Layer 8 of a small transformer language model trained on English Wikipedia (22 layers, counted from 0, width 96).
A neuron's activation on a vector x is SiLU(gate . x) times (in . x), where the dot is the dot product.

Input weights of the MLP neurons that the questions are about. A number n stands for (n - 500) times 0.0019.
n50 gate: 469,334,620,546,560,379,612,806,427,810,619,245,453,723,97,597,482,475,423,387,593,504,174,520,676,633,661,449,559,451,435,471,405,414,411,533,537,550,538,666,400,240,359,793,293,652,149,600,508,397,496,715,462,310,594,535,646,662,526,410,606,404,594,513,496,429,521,665,270,408,705,644,500,469,565,543,483,516,482,176,641,517,750,462,560,560,461,487,385,396,299,693,439,548,500,630
n107 gate: 500,504,352,537,292,458,444,184,576,738,568,437,402,568,316,703,535,567,508,403,703,507,460,493,309,518,594,560,646,405,454,460,550,410,701,648,368,263,470,486,531,604,548,410,534,515,562,784,370,424,606,563,395,508,523,224,430,688,644,374,493,592,492,455,611,426,545,431,642,429,298,434,615,402,496,319,375,468,717,367,492,751,705,496,587,557,527,445,388,665,446,385,769,565,737,558
n128 gate: 420,365,933,594,422,342,704,706,478,588,195,222,522,475,403,558,651,398,668,271,483,428,417,338,602,546,363,538,346,649,566,199,439,468,434,589,523,546,392,560,474,661,757,474,722,449,392,513,636,313,636,772,568,442,478,566,754,491,371,339,454,716,612,351,604,441,674,403,267,435,568,612,441,733,364,565,500,381,743,362,400,374,571,603,380,707,452,289,541,504,612,403,291,601,745,533
n131 gate: 638,578,529,367,431,482,466,417,577,616,609,493,558,431,783,368,594,496,438,350,518,436,338,627,350,567,359,216,622,607,385,493,544,453,784,482,516,581,646,446,478,675,523,402,604,475,549,544,378,643,439,500,424,409,391,386,466,525,294,412,500,730,583,557,460,528,213,433,518,510,226,556,446,658,481,678,518,566,686,228,314,449,257,435,344,398,426,553,301,574,528,393,458,289,562,625
n133 gate: 581,405,260,600,507,435,614,511,440,692,399,343,474,489,631,593,481,522,541,441,481,485,681,500,685,562,321,655,759,476,355,328,443,473,678,676,599,488,553,538,595,507,269,578,522,593,453,633,386,715,690,327,333,636,530,549,450,638,658,428,759,740,534,770,689,471,393,530,390,419,414,478,654,352,275,444,365,554,367,343,395,564,477,395,642,594,466,636,626,481,532,452,625,344,623,393
n143 gate: 484,745,299,380,586,321,578,430,449,705,414,116,367,537,531,589,439,601,418,515,543,612,401,504,561,485,602,558,686,533,380,417,488,360,474,385,572,683,378,387,349,400,521,316,508,418,515,460,101,460,507,802,566,561,598,317,492,367,379,690,530,360,621,349,639,500,635,620,480,375,467,648,554,304,508,410,209,582,504,651,610,650,476,551,629,645,671,582,560,444,315,222,511,448,504,515
n144 gate: 662,425,687,507,465,347,592,360,595,493,619,593,630,477,452,580,681,580,465,490,500,359,575,652,250,466,311,427,382,445,489,322,496,474,437,490,553,470,518,484,507,586,545,395,305,500,415,554,379,373,598,365,528,354,360,472,587,609,381,348,399,414,657,559,550,572,521,425,347,254,478,635,363,409,665,584,562,413,716,570,528,309,619,830,444,461,337,350,328,625,638,552,620,564,416,714
n149 gate: 486,332,407,739,764,375,444,531,363,329,522,702,276,357,277,422,500,461,491,461,334,132,509,612,518,577,724,670,374,384,536,353,633,516,546,560,531,406,416,496,598,513,599,132,465,491,415,540,261,726,569,556,653,546,201,455,290,667,591,389,766,576,698,404,553,504,530,496,339,422,399,479,556,221,343,258,401,496,514,650,212,611,464,606,676,831,491,500,492,648,627,513,785,442,276,575
n158 gate: 577,697,325,449,425,500,575,551,631,550,480,454,334,470,392,307,884,328,468,531,402,399,331,727,545,272,338,586,324,388,423,367,592,681,624,422,579,403,409,496,259,722,736,756,614,594,657,496,566,412,417,598,414,397,587,560,725,389,524,580,413,548,705,766,428,473,457,677,419,467,633,405,371,512,415,651,601,326,550,618,353,692,614,718,492,571,636,504,352,423,420,395,406,395,674,462
n161 gate: 387,421,509,601,857,478,263,373,385,471,271,496,475,601,488,659,333,706,496,425,690,671,607,644,583,500,648,773,496,536,413,455,509,204,455,617,454,608,453,610,453,429,495,225,643,319,722,725,299,461,325,567,580,796,479,379,412,551,426,491,435,474,390,420,556,438,437,768,336,500,620,303,262,451,548,326,815,374,318,575,308,543,697,645,564,534,496,239,602,634,275,433,492,595,407,577
n167 gate: 667,441,523,384,496,308,611,162,675,471,391,374,353,439,555,418,558,608,496,426,425,292,504,532,800,459,707,392,616,647,323,652,504,382,392,611,455,616,333,500,485,578,802,271,549,272,445,496,474,561,603,604,493,386,424,523,414,481,469,397,344,365,662,519,561,537,470,419,339,553,334,733,536,524,642,470,507,396,713,463,367,291,643,391,545,496,466,339,398,596,594,385,529,189,470,683
n169 gate: 448,360,453,489,723,431,625,665,290,542,504,398,425,658,465,343,845,454,439,567,443,617,601,507,481,475,572,592,504,500,526,424,515,299,534,345,616,362,691,603,390,352,534,482,511,351,364,233,319,373,623,603,782,407,335,493,292,636,507,642,593,588,600,692,573,493,433,716,394,308,466,628,545,444,548,468,528,617,436,516,388,355,518,586,525,583,591,309,379,372,545,525,538,504,636,490
n177 gate: 566,437,336,483,569,286,337,504,236,446,491,492,453,315,542,241,651,589,517,513,504,572,471,771,611,546,239,606,415,794,452,492,361,393,590,344,458,358,465,624,255,445,624,431,585,581,492,202,508,431,670,441,654,370,810,622,500,685,615,696,500,430,706,509,26,428,178,412,461,423,545,625,591,513,518,603,382,627,496,467,262,417,566,543,732,435,578,155,368,452,616,538,328,465,702,533
n248 gate: 456,519,362,411,437,636,674,586,421,511,539,735,402,519,251,410,666,484,630,608,324,446,420,837,622,719,477,496,372,529,560,481,627,702,395,450,475,408,457,402,520,531,379,578,555,589,317,380,752,476,610,426,438,284,453,392,382,696,411,623,557,476,457,644,556,723,244,716,472,526,706,777,541,733,745,528,542,478,525,353,397,389,302,716,594,736,460,475,576,720,545,577,530,500,382,485
n50 in: 512,407,496,535,564,306,550,686,300,820,488,278,659,758,136,479,475,618,361,492,654,504,158,478,545,558,635,488,441,387,427,462,211,664,417,551,521,576,444,577,411,250,445,658,232,638,234,686,535,588,368,524,457,393,468,464,512,694,512,396,481,545,484,453,492,492,527,642,354,452,546,558,416,599,520,464,582,379,442,347,612,428,810,552,583,540,520,612,424,338,305,699,458,423,556,633
n107 in: 697,333,251,610,594,401,643,437,637,500,684,466,312,443,514,439,356,507,507,514,379,263,419,487,543,756,569,452,635,445,632,243,440,516,430,305,461,619,710,681,525,531,307,347,545,441,503,500,493,496,558,552,542,442,535,472,442,336,346,430,547,486,503,576,440,524,455,788,532,467,529,544,415,533,347,332,302,580,409,389,710,465,780,465,427,490,429,536,466,638,654,569,407,692,465,444
n128 in: 518,441,600,667,431,179,714,500,300,534,202,348,535,830,416,500,487,543,500,411,405,491,467,471,616,614,466,650,633,618,575,450,478,639,488,598,388,495,435,320,671,589,574,259,466,590,651,460,402,277,306,543,500,311,405,526,558,634,366,290,666,597,366,115,539,339,649,315,482,484,640,417,464,698,244,600,475,492,704,529,257,365,411,271,496,886,417,342,438,491,488,632,290,641,535,714
n131 in: 521,547,613,476,606,396,511,524,531,321,490,477,629,328,616,267,472,436,370,362,588,493,272,734,391,550,371,345,530,561,228,373,476,606,523,503,531,638,586,478,614,674,485,554,524,551,424,615,288,693,434,588,439,408,364,323,489,497,437,376,562,611,578,524,572,590,308,378,556,526,293,645,561,500,535,565,523,402,571,282,329,441,272,340,497,370,293,514,520,479,543,604,386,476,517,685
n133 in: 593,404,665,241,440,610,98,510,595,459,751,414,545,407,592,616,352,476,444,521,514,472,503,576,439,486,612,303,514,724,575,764,581,542,307,606,556,537,303,672,496,445,463,601,455,354,364,585,673,542,687,566,566,358,493,656,493,535,493,504,487,382,430,379,546,579,617,461,475,356,584,375,530,595,504,542,360,543,544,446,743,482,291,629,573,679,404,569,554,464,396,552,443,553,350,517
n143 in: 399,497,366,403,444,429,618,412,454,422,279,314,489,624,455,270,301,576,465,389,626,725,466,483,569,589,451,417,559,585,489,584,443,271,396,286,566,537,634,621,414,428,470,437,462,545,486,339,479,255,497,597,622,467,669,486,667,612,435,699,284,360,588,441,553,679,507,543,711,582,559,446,511,547,740,451,363,614,581,481,775,450,374,714,447,468,504,474,432,443,324,652,400,525,507,403
n144 in: 374,538,645,472,602,343,570,245,602,480,434,685,328,179,456,518,207,704,468,438,249,472,283,589,641,613,476,306,347,659,482,295,571,645,570,638,589,548,630,422,621,545,534,497,549,451,456,586,590,592,500,472,385,584,402,365,591,458,626,535,402,572,619,580,507,431,593,539,482,454,504,473,341,434,511,655,589,493,460,500,380,415,550,521,458,286,692,431,675,454,578,490,413,443,370,664
n149 in: 402,337,516,421,412,464,471,591,384,635,643,531,425,652,589,384,640,359,424,433,567,770,438,530,451,582,298,543,382,596,398,565,512,340,318,410,553,500,552,459,375,680,572,599,559,405,442,172,492,336,580,429,386,331,763,520,574,298,263,765,175,386,464,689,633,652,406,322,160,701,542,627,487,545,488,524,450,591,488,544,736,408,332,615,524,381,544,570,301,286,523,340,352,443,532,561
n158 in: 304,761,377,568,542,353,347,770,512,396,314,631,622,427,690,441,791,244,370,383,432,421,304,626,555,425,325,356,474,432,399,584,411,665,544,564,422,666,450,302,690,564,671,534,428,557,323,554,538,473,326,530,632,365,515,744,543,317,327,485,460,379,641,417,581,560,526,527,442,443,512,165,424,464,371,389,444,303,472,492,393,423,614,565,595,607,488,377,595,317,415,571,445,605,489,573
n161 in: 669,308,701,255,356,480,686,588,448,446,680,712,768,321,594,546,769,571,532,512,468,354,322,315,661,711,305,389,671,370,611,626,601,706,416,500,498,453,629,411,630,354,603,604,285,675,384,471,627,423,430,555,393,255,508,809,641,600,352,674,346,390,464,575,569,418,468,304,537,646,659,535,504,666,443,660,324,538,605,526,681,443,521,724,552,476,411,454,488,610,434,567,405,561,376,576
n167 in: 403,627,380,629,862,548,310,597,511,637,677,514,406,510,401,628,623,325,467,806,647,596,493,582,541,620,349,432,529,356,482,268,818,553,500,479,447,550,638,426,456,500,458,619,299,453,714,327,493,504,313,443,547,500,529,471,571,421,489,785,712,548,399,704,504,518,596,585,533,544,420,392,477,481,622,308,486,535,572,516,489,609,500,634,496,591,441,511,615,331,514,656,576,680,478,469
n169 in: 477,381,606,623,670,549,473,758,687,568,391,613,449,634,516,480,467,430,474,579,748,598,432,491,622,550,592,475,497,453,575,414,642,336,515,346,472,337,522,533,441,481,548,529,697,427,463,637,383,542,396,430,535,450,433,438,367,494,717,419,626,578,321,772,658,487,491,578,539,557,440,386,554,547,353,567,563,665,363,719,339,442,599,500,529,612,626,377,525,507,552,446,521,464,692,390
n177 in: 426,383,339,468,520,496,374,456,291,388,516,746,516,458,640,380,657,559,432,492,560,610,434,549,595,523,237,551,460,697,590,489,452,405,565,582,386,249,372,811,675,386,521,691,591,468,597,447,484,544,367,342,512,251,528,451,699,751,755,593,573,492,400,571,282,523,394,524,500,908,483,388,648,683,577,444,426,771,283,381,379,395,410,528,687,444,642,429,669,345,508,441,553,358,432,557
n248 in: 546,480,418,295,557,363,517,687,225,105,581,704,419,333,528,618,500,746,422,520,443,472,358,523,567,472,411,395,363,397,725,449,714,668,430,236,491,452,300,451,707,552,543,626,642,500,216,463,649,549,375,246,512,403,569,376,449,252,416,558,555,250,508,536,492,560,540,434,587,523,573,771,410,568,725,418,492,290,547,275,283,385,475,598,476,504,401,453,539,662,610,512,582,351,288,609

Each question shows a token from some text and the vector x that enters the MLP there. A number n stands for (n - 500) times 0.0017.

"-": 478,562,537,457,489,516,560,455,419,555,726,498,298,478,598,402,565,572,473,507,535,523,365,442,641,514,527,475,444,571,403,535,444,501,485,469,498,577,366,562,434,562,547,454,471,417,447,427,485,524,383,423,337,492,493,555,588,642,453,414,467,364,522,501,527,550,638,585,480,509,424,482,519,522,470,531,367,564,481,451,312,602,426,565,478,499,531,401,458,417,444,485,683,516,591,509
Which neuron lights up most? n177

".": 495,429,424,426,430,470,489,577,392,526,475,546,547,573,479,537,503,403,578,630,517,482,450,457,592,501,457,382,473,468,463,494,491,351,537,419,498,666,483,490,393,564,576,522,442,456,515,458,421,582,287,470,568,422,494,579,510,607,506,583,466,452,492,683,518,491,645,458,492,536,343,531,365,489,660,641,489,450,595,403,512,601,495,462,634,454,653,489,422,512,473,681,528,393,418,556
The two highest activations, in order: n50, n167

" pay": 540,559,488,606,527,536,270,436,594,444,465,508,336,419,675,571,564,392,498,482,483,458,367,460,392,546,503,556,507,539,576,562,541,650,525,427,498,488,453,469,619,582,571,506,445,695,607,615,556,456,540,523,651,412,424,489,646,462,330,493,499,440,716,492,613,415,508,459,611,591,413,472,319,556,458,496,442,416,771,717,489,489,518,581,539,537,343,393,448,510,561,656,421,535,354,562
The most active neuron and its activation: n158, at about 0.42

"u": 485,598,499,324,626,496,621,492,491,506,444,482,347,543,409,591,586,512,467,460,444,458,477,464,502,472,646,597,453,459,465,450,517,520,485,443,498,498,502,441,542,486,526,481,531,554,489,490,528,533,260,488,572,547,598,620,525,464,459,335,510,540,396,588,425,505,407,535,454,612,356,412,535,595,595,510,503,408,611,547,449,511,461,514,477,496,557,321,522,617,521,625,412,565,480,492
Which neuron lights up most? n133

"|": 304,571,695,456,532,536,509,449,547,501,685,502,572,484,482,458,604,536,523,442,453,541,441,539,526,479,538,485,459,455,620,516,478,508,469,488,498,519,524,540,450,461,568,567,514,469,418,525,454,461,382,400,447,374,404,435,542,508,428,392,389,572,571,575,485,506,629,522,516,502,457,572,608,515,441,566,405,412,488,531,508,528,510,535,546,481,468,357,469,479,494,488,556,363,527,414
Which neuron lights up most? n144

" |": 381,436,536,549,508,435,401,453,422,460,442,502,419,456,398,577,474,460,543,461,439,539,446,456,472,725,466,528,458,464,508,498,570,323,525,533,498,579,517,551,442,508,529,468,532,425,429,470,466,535,340,493,579,554,482,535,599,500,608,544,422,493,471,574,523,509,498,489,413,588,470,549,490,532,524,499,445,483,521,489,694,421,459,546,496,519,393,517,455,476,569,489,528,413,478,436
The most active neuron and its activation: n149, at about 0.08

"\n": 379,558,493,405,544,544,515,514,607,494,516,456,590,541,388,549,518,459,539,397,534,412,637,492,397,444,625,478,437,445,511,570,522,359,335,493,498,490,556,492,468,457,552,672,410,383,543,671,521,605,596,436,460,529,418,568,607,578,508,525,333,442,563,488,603,578,689,657,554,552,449,499,480,533,567,421,429,465,516,513,530,594,441,515,398,444,426,678,628,529,495,527,543,496,360,635
Which three neurons fire most, strongest first? n128, n177, n169

"6": 540,474,639,363,597,435,483,589,635,270,483,543,554,519,508,557,482,711,556,536,462,429,574,377,581,575,465,365,542,505,546,501,374,440,657,456,498,348,530,499,457,502,448,306,496,449,541,633,742,625,403,477,525,451,499,465,664,601,507,355,418,525,693,530,429,488,547,654,427,631,437,501,596,496,559,467,478,593,535,472,214,513,469,552,566,518,560,393,538,485,468,726,526,506,387,485
The most active neuron and its activation: n177, at about 0.15

"00": 535,582,621,401,607,390,300,578,515,372,350,501,471,566,741,500,490,568,550,594,450,454,503,364,442,549,391,403,586,483,507,496,479,473,474,403,498,421,521,494,366,538,600,519,531,561,517,432,675,503,472,416,597,614,370,352,463,588,549,377,407,448,578,397,521,564,450,658,549,644,457,470,494,375,614,463,567,625,586,525,402,525,489,456,504,656,452,403,537,515,462,485,625,474,517,523
The most active neuron and its activation: n50, at about 0.12

"72": 582,499,425,446,564,559,420,551,566,268,359,536,658,572,782,583,508,592,479,513,521,572,505,426,419,502,467,264,514,572,521,451,334,488,531,389,498,438,656,528,342,533,527,627,492,568,480,636,694,490,460,492,580,388,441,407,577,651,600,378,510,554,562,502,432,547,429,695,498,662,593,410,599,347,506,592,552,575,540,490,304,511,511,617,515,513,479,357,615,465,408,299,595,467,471,594
Which neuron lights up most? n177

"un": 449,640,428,308,599,479,458,486,396,427,479,453,471,477,401,550,541,611,500,624,431,528,402,522,365,419,433,658,498,666,600,482,537,571,457,465,498,588,390,450,642,419,535,341,557,543,544,623,506,469,300,486,547,420,489,508,511,498,487,619,541,465,528,507,306,506,528,444,438,588,419,450,528,472,484,374,472,540,513,498,352,593,620,449,475,528,556,479,661,492,437,608,546,527,600,535
Which neuron lights up most? n177

"gn": 616,648,572,597,558,418,560,537,393,444,516,478,331,465,551,416,515,370,450,684,503,561,429,579,437,402,434,476,568,511,445,491,505,672,501,549,498,587,604,493,469,559,462,530,537,319,436,412,494,461,318,500,397,631,411,506,621,536,491,449,508,532,534,516,292,562,650,501,488,504,591,525,600,442,485,435,484,335,455,459,446,393,500,556,447,542,468,397,607,449,501,445,523,552,359,537
The most active neuron and its activation: n158, at about 0.18

" A": 634,661,489,570,496,427,468,574,430,493,660,442,652,487,566,484,620,556,487,414,529,468,489,603,622,376,648,574,483,390,521,474,428,655,322,658,498,590,588,511,468,512,567,458,422,568,360,299,756,521,413,487,306,620,504,472,826,471,513,421,579,530,475,294,456,479,547,446,458,682,434,443,404,407,587,443,592,573,687,595,469,549,569,500,511,326,433,548,503,480,611,606,503,429,474,477
Which neuron lights up most? n169

"h": 656,563,641,424,625,440,537,383,369,390,587,425,604,478,504,690,581,533,421,467,480,440,467,277,399,510,488,665,487,459,499,490,444,546,480,497,498,461,592,533,502,541,681,470,376,729,620,543,521,560,298,404,651,629,551,616,576,478,447,537,443,508,523,575,473,498,429,512,540,670,522,459,561,471,591,501,591,428,674,490,368,639,630,582,392,632,364,467,394,515,474,578,415,567,573,609
Which neuron lights up most? n161

"\"": 690,417,643,489,586,650,571,638,621,518,590,464,607,486,404,722,499,514,562,428,559,486,433,772,753,467,543,334,517,482,474,491,579,584,474,419,498,548,280,515,648,571,392,431,482,430,532,487,437,676,401,320,511,504,548,580,348,725,602,726,461,563,408,632,575,354,522,518,447,702,310,518,647,532,514,462,398,607,602,519,239,221,805,557,439,489,440,498,682,564,536,415,724,450,477,550
The two highest activations, in order: n167, n248

" 0": 441,402,607,423,755,376,409,590,516,440,439,473,338,504,602,673,474,500,508,311,551,413,502,425,495,465,544,549,556,451,485,452,559,506,497,412,498,456,482,467,398,582,451,458,566,439,529,698,635,601,474,476,574,588,385,477,647,386,451,562,519,536,509,567,487,476,551,473,341,601,325,583,445,348,535,509,544,576,442,526,399,523,490,696,496,707,592,334,506,572,501,606,546,427,492,387
The two highest activations, in order: n169, n167

"°": 511,469,674,502,444,602,461,393,391,318,653,346,567,533,428,411,451,485,481,549,473,517,594,533,490,314,584,589,453,309,392,491,601,600,473,418,498,493,468,490,599,501,539,524,781,373,267,443,647,527,426,488,484,500,418,489,554,377,509,485,228,526,510,536,542,533,533,520,507,558,396,412,586,395,574,614,431,452,722,562,545,444,647,354,587,537,378,353,484,515,405,728,755,405,420,534
Which neuron lights up most? n177

" −": 399,693,589,538,510,398,440,695,372,407,453,500,306,533,538,516,445,456,463,456,589,551,471,628,609,332,418,489,597,241,487,435,529,497,184,496,498,336,576,516,618,554,589,634,592,584,426,724,538,396,512,599,540,411,390,505,630,439,389,428,606,385,567,533,418,397,694,354,299,684,424,569,439,382,610,692,592,465,684,382,620,415,601,351,598,685,493,808,622,524,501,440,538,494,483,308
Which neuron lights up most? n50

"iller": 593,496,500,622,568,646,450,563,341,306,587,515,582,481,572,393,443,573,368,534,486,471,388,550,396,485,542,514,499,666,562,454,528,549,436,538,498,557,390,493,588,502,554,365,380,520,458,501,635,480,300,406,604,452,576,531,633,546,444,584,375,436,525,405,615,580,644,614,567,529,395,512,386,580,395,389,476,421,349,522,426,435,544,523,521,393,490,400,529,476,410,533,463,398,398,630
Which neuron lights up most? n161

"All": 654,584,526,539,486,463,379,644,436,479,578,541,521,397,677,452,500,550,541,427,528,341,624,414,470,401,481,531,475,626,419,541,599,539,483,604,498,651,527,504,550,569,594,491,430,443,436,522,317,493,367,446,588,449,478,504,636,350,420,453,407,485,517,349,345,518,697,592,507,531,518,545,488,556,522,463,502,535,484,480,543,501,662,601,512,467,321,624,553,500,457,514,448,503,412,416
The most active neuron and its activation: n169, at about 0.14

"90": 553,389,507,473,617,506,410,625,452,229,274,511,571,536,626,432,502,634,558,500,535,446,542,298,501,571,426,261,612,535,532,516,416,558,542,371,498,456,633,543,323,517,601,505,428,512,423,536,553,456,412,394,595,528,501,447,521,583,475,422,519,493,638,477,477,566,469,717,408,653,495,400,492,431,613,526,547,531,680,483,288,462,446,554,595,709,569,407,579,438,406,336,592,457,490,578
Which neuron lights up most? n177

" 10": 452,517,572,380,539,368,550,537,666,529,499,597,452,531,525,479,544,470,532,469,472,487,578,446,549,460,436,424,584,476,521,503,520,537,417,593,498,501,552,499,560,560,503,370,394,551,541,588,521,458,463,466,575,563,500,452,693,528,614,551,411,522,586,532,420,479,584,609,609,614,511,603,519,484,540,574,558,716,495,439,474,584,536,634,391,615,553,456,488,502,457,658,543,449,515,447
The two highest activations, in order: n144, n149

" the": 438,465,495,425,469,366,467,450,628,394,623,512,513,480,598,437,489,549,438,444,553,523,494,479,454,362,635,420,402,600,549,550,520,374,409,489,498,540,438,514,412,495,547,569,408,476,446,618,478,449,426,541,320,547,608,450,490,530,515,581,592,566,708,438,537,526,426,462,431,604,485,539,577,479,592,414,584,472,618,524,629,458,527,573,557,512,609,395,409,479,487,519,562,522,522,468
Which neuron lights up most? n143

" establishment": 477,502,733,573,533,539,185,449,540,521,437,448,448,542,547,571,438,460,501,514,443,399,432,337,483,614,295,442,471,387,522,582,469,520,486,458,498,670,369,433,759,561,444,459,423,447,554,291,504,424,413,546,529,529,537,457,347,389,527,407,477,497,677,588,506,527,510,419,513,422,376,393,354,515,492,413,465,611,462,376,641,388,598,487,379,723,728,487,408,521,472,327,441,495,321,639
Which neuron lights up most? n177

"1": 516,550,587,370,644,414,449,571,584,359,494,551,485,578,545,460,452,730,477,555,534,414,489,435,448,497,498,329,527,404,464,498,373,419,543,496,498,457,577,471,387,521,423,361,544,624,563,518,721,541,359,471,600,449,531,494,717,633,529,480,468,569,467,514,509,460,497,632,521,678,452,486,549,427,563,492,490,583,528,414,389,516,460,630,566,582,542,507,435,523,472,464,561,506,492,527
The most active neuron and its activation: n177, at about 0.048

")": 530,461,592,568,612,620,406,500,492,542,461,516,422,464,500,664,502,630,606,604,524,624,535,574,602,543,627,231,357,469,431,523,580,509,430,507,498,431,376,501,411,588,289,470,565,369,494,508,438,591,394,332,488,488,439,563,408,655,548,386,543,502,601,607,512,462,416,568,491,652,506,417,280,372,609,510,495,679,416,472,323,493,584,583,433,247,379,547,553,534,549,544,582,435,459,590
Which neuron lights up most? n128

"i": 505,634,497,461,654,500,600,512,463,475,437,492,511,508,369,646,552,594,460,470,535,475,497,442,390,512,564,500,425,430,516,459,458,549,490,440,498,451,563,456,523,462,546,558,587,579,469,477,560,555,260,435,593,498,664,580,588,646,427,429,487,529,355,499,437,495,304,451,437,615,372,423,515,476,597,533,517,441,716,530,537,602,484,547,480,484,460,349,513,575,509,454,467,601,475,536
Which neuron lights up most? n133

" Du": 358,627,450,590,425,572,449,519,571,403,550,504,513,481,531,471,520,501,397,534,465,387,458,471,510,446,590,562,461,704,506,507,547,669,392,422,498,552,660,441,587,631,436,463,473,261,451,686,613,535,315,459,493,510,466,570,583,401,498,427,518,468,637,497,551,536,531,528,557,606,426,606,488,469,570,561,445,477,637,509,354,582,425,505,500,439,317,566,595,509,613,546,398,551,565,513
Which three neurons fire most, strongest first? n131, n50, n177

" C": 593,540,392,584,518,550,504,510,352,564,555,580,508,425,616,576,511,362,486,423,481,520,563,693,606,372,492,625,513,508,426,467,531,704,527,498,498,509,556,478,665,565,630,473,433,410,440,485,710,536,413,499,460,575,480,500,779,547,534,534,409,550,419,379,505,630,505,534,436,629,498,516,360,303,517,433,458,590,399,524,597,541,560,552,519,454,437,520,564,528,677,489,527,575,418,409
Which neuron lights up most? n169

"  ": 491,526,605,210,453,534,430,470,458,463,459,442,496,493,436,429,474,513,423,616,446,563,529,637,466,378,423,364,548,351,450,531,430,336,397,533,498,634,756,432,466,562,473,515,475,477,485,721,407,477,445,499,525,629,504,572,657,670,462,478,308,392,456,517,528,518,456,678,484,521,469,396,462,504,610,452,503,521,343,370,374,527,492,619,541,441,582,484,507,467,546,336,438,573,467,450
The most active neuron and its activation: n128, at about 0.15

"{": 532,546,486,605,471,589,335,432,536,485,642,604,719,498,595,541,427,448,473,482,426,434,406,531,653,391,518,482,404,259,544,500,461,558,408,536,498,505,461,594,348,424,599,573,413,525,466,443,642,518,482,505,596,562,478,533,547,577,503,589,483,504,592,498,324,623,449,474,564,675,384,491,642,506,664,435,431,407,567,568,533,605,277,616,532,602,309,462,604,396,334,563,587,447,554,477
Which neuron lights up most? n128

"40": 542,465,658,375,542,620,412,578,532,300,360,472,695,539,655,515,510,560,526,513,494,555,507,394,563,472,469,366,612,591,631,476,483,490,550,444,498,467,552,543,326,539,522,511,391,525,439,522,723,451,465,439,579,484,399,371,629,601,644,305,467,493,658,482,474,484,430,696,463,646,437,464,489,464,603,486,563,668,620,587,288,516,485,472,602,586,578,392,596,474,381,528,538,488,408,559
Which three neurons fire most, strongest first? n177, n107, n149

" 23": 494,451,432,455,512,502,534,535,712,459,504,591,422,495,437,508,528,442,462,424,419,575,473,507,468,403,581,392,569,512,569,470,465,565,482,467,498,516,554,500,437,568,515,416,427,351,423,549,610,418,495,479,530,537,443,453,575,599,583,487,414,449,505,584,350,482,538,649,484,629,487,557,583,398,590,620,598,704,498,396,490,509,527,576,487,638,639,335,566,462,487,420,550,462,506,548
The two highest activations, in order: n169, n144

"M": 431,538,655,470,576,410,522,460,280,620,501,638,595,577,484,436,500,452,490,516,587,503,558,460,449,415,478,425,545,530,571,394,529,752,499,541,498,702,521,535,517,650,722,480,450,563,487,572,543,522,376,482,528,610,569,422,651,660,491,446,346,546,497,506,538,551,493,523,506,609,451,495,377,436,489,532,630,450,612,532,465,410,587,472,511,415,562,537,547,578,718,421,589,553,481,533
The most active neuron and its activation: n144, at about 0.25

" du": 419,520,500,667,508,645,437,468,648,500,519,605,330,452,609,572,429,564,469,548,467,371,445,461,500,482,564,583,486,575,595,516,416,655,350,425,498,452,568,445,600,498,544,500,465,194,485,540,516,637,346,410,410,394,420,611,439,497,495,486,456,433,613,529,475,516,363,439,560,534,465,469,543,458,453,537,518,382,608,485,484,468,541,437,540,617,332,397,392,494,577,398,352,695,462,499
Which neuron lights up most? n143

"5": 568,509,678,399,610,439,491,606,603,297,483,514,656,536,557,539,468,743,567,568,482,425,587,382,595,592,472,363,534,502,493,476,367,480,579,459,498,366,588,541,409,517,485,332,463,542,536,625,763,584,396,487,583,420,471,421,671,538,525,441,435,541,690,471,446,454,515,584,418,647,418,489,596,539,513,488,485,605,503,525,153,476,416,542,559,506,587,359,552,487,449,683,543,448,381,458
The most active neuron and its activation: n177, at about 0.24

"stra": 384,368,699,437,608,506,514,520,466,426,416,564,479,470,421,532,468,549,381,623,545,459,282,428,398,462,500,451,547,587,362,502,565,748,434,529,498,519,470,501,630,460,657,391,528,252,547,480,532,551,365,538,541,474,479,625,370,562,483,395,487,491,618,520,397,545,466,403,462,537,413,473,574,455,596,418,539,563,385,531,442,590,561,495,574,451,389,454,500,471,395,516,537,472,445,622
Which neuron lights up most? n161

"}": 615,538,746,372,578,522,594,630,431,424,546,529,457,484,483,683,521,563,454,628,520,495,565,498,464,493,510,515,456,360,578,489,398,488,488,533,498,592,544,440,252,540,381,460,734,425,499,526,544,634,372,344,461,439,365,656,506,647,524,455,475,444,524,424,544,466,367,443,526,638,628,374,479,442,682,545,542,568,470,490,420,476,629,527,577,481,378,707,509,523,543,295,657,568,453,553
The two highest activations, in order: n143, n161

"^": 669,608,548,635,496,520,333,519,518,423,498,644,549,441,675,607,467,481,554,488,525,511,458,360,437,343,414,229,502,402,414,575,440,611,466,463,498,628,342,482,589,463,498,657,373,769,628,450,375,308,484,532,681,565,422,526,535,571,478,574,470,467,431,439,181,607,607,335,541,607,663,473,410,437,536,560,520,558,593,406,525,559,466,525,629,418,322,698,443,410,455,536,673,534,618,510
The most active neuron and its activation: n169, at about 0.22

"ta": 498,588,817,505,601,585,465,420,398,386,514,532,601,450,482,562,496,510,451,513,559,436,347,449,447,544,567,628,494,534,464,431,511,625,372,510,498,522,444,463,550,480,549,498,374,388,639,593,485,563,357,421,634,603,417,564,492,526,573,359,531,523,303,528,466,445,471,560,394,542,259,453,533,500,614,411,552,647,471,565,453,516,490,466,574,522,654,464,429,500,373,558,439,526,529,519
The two highest activations, in order: n143, n248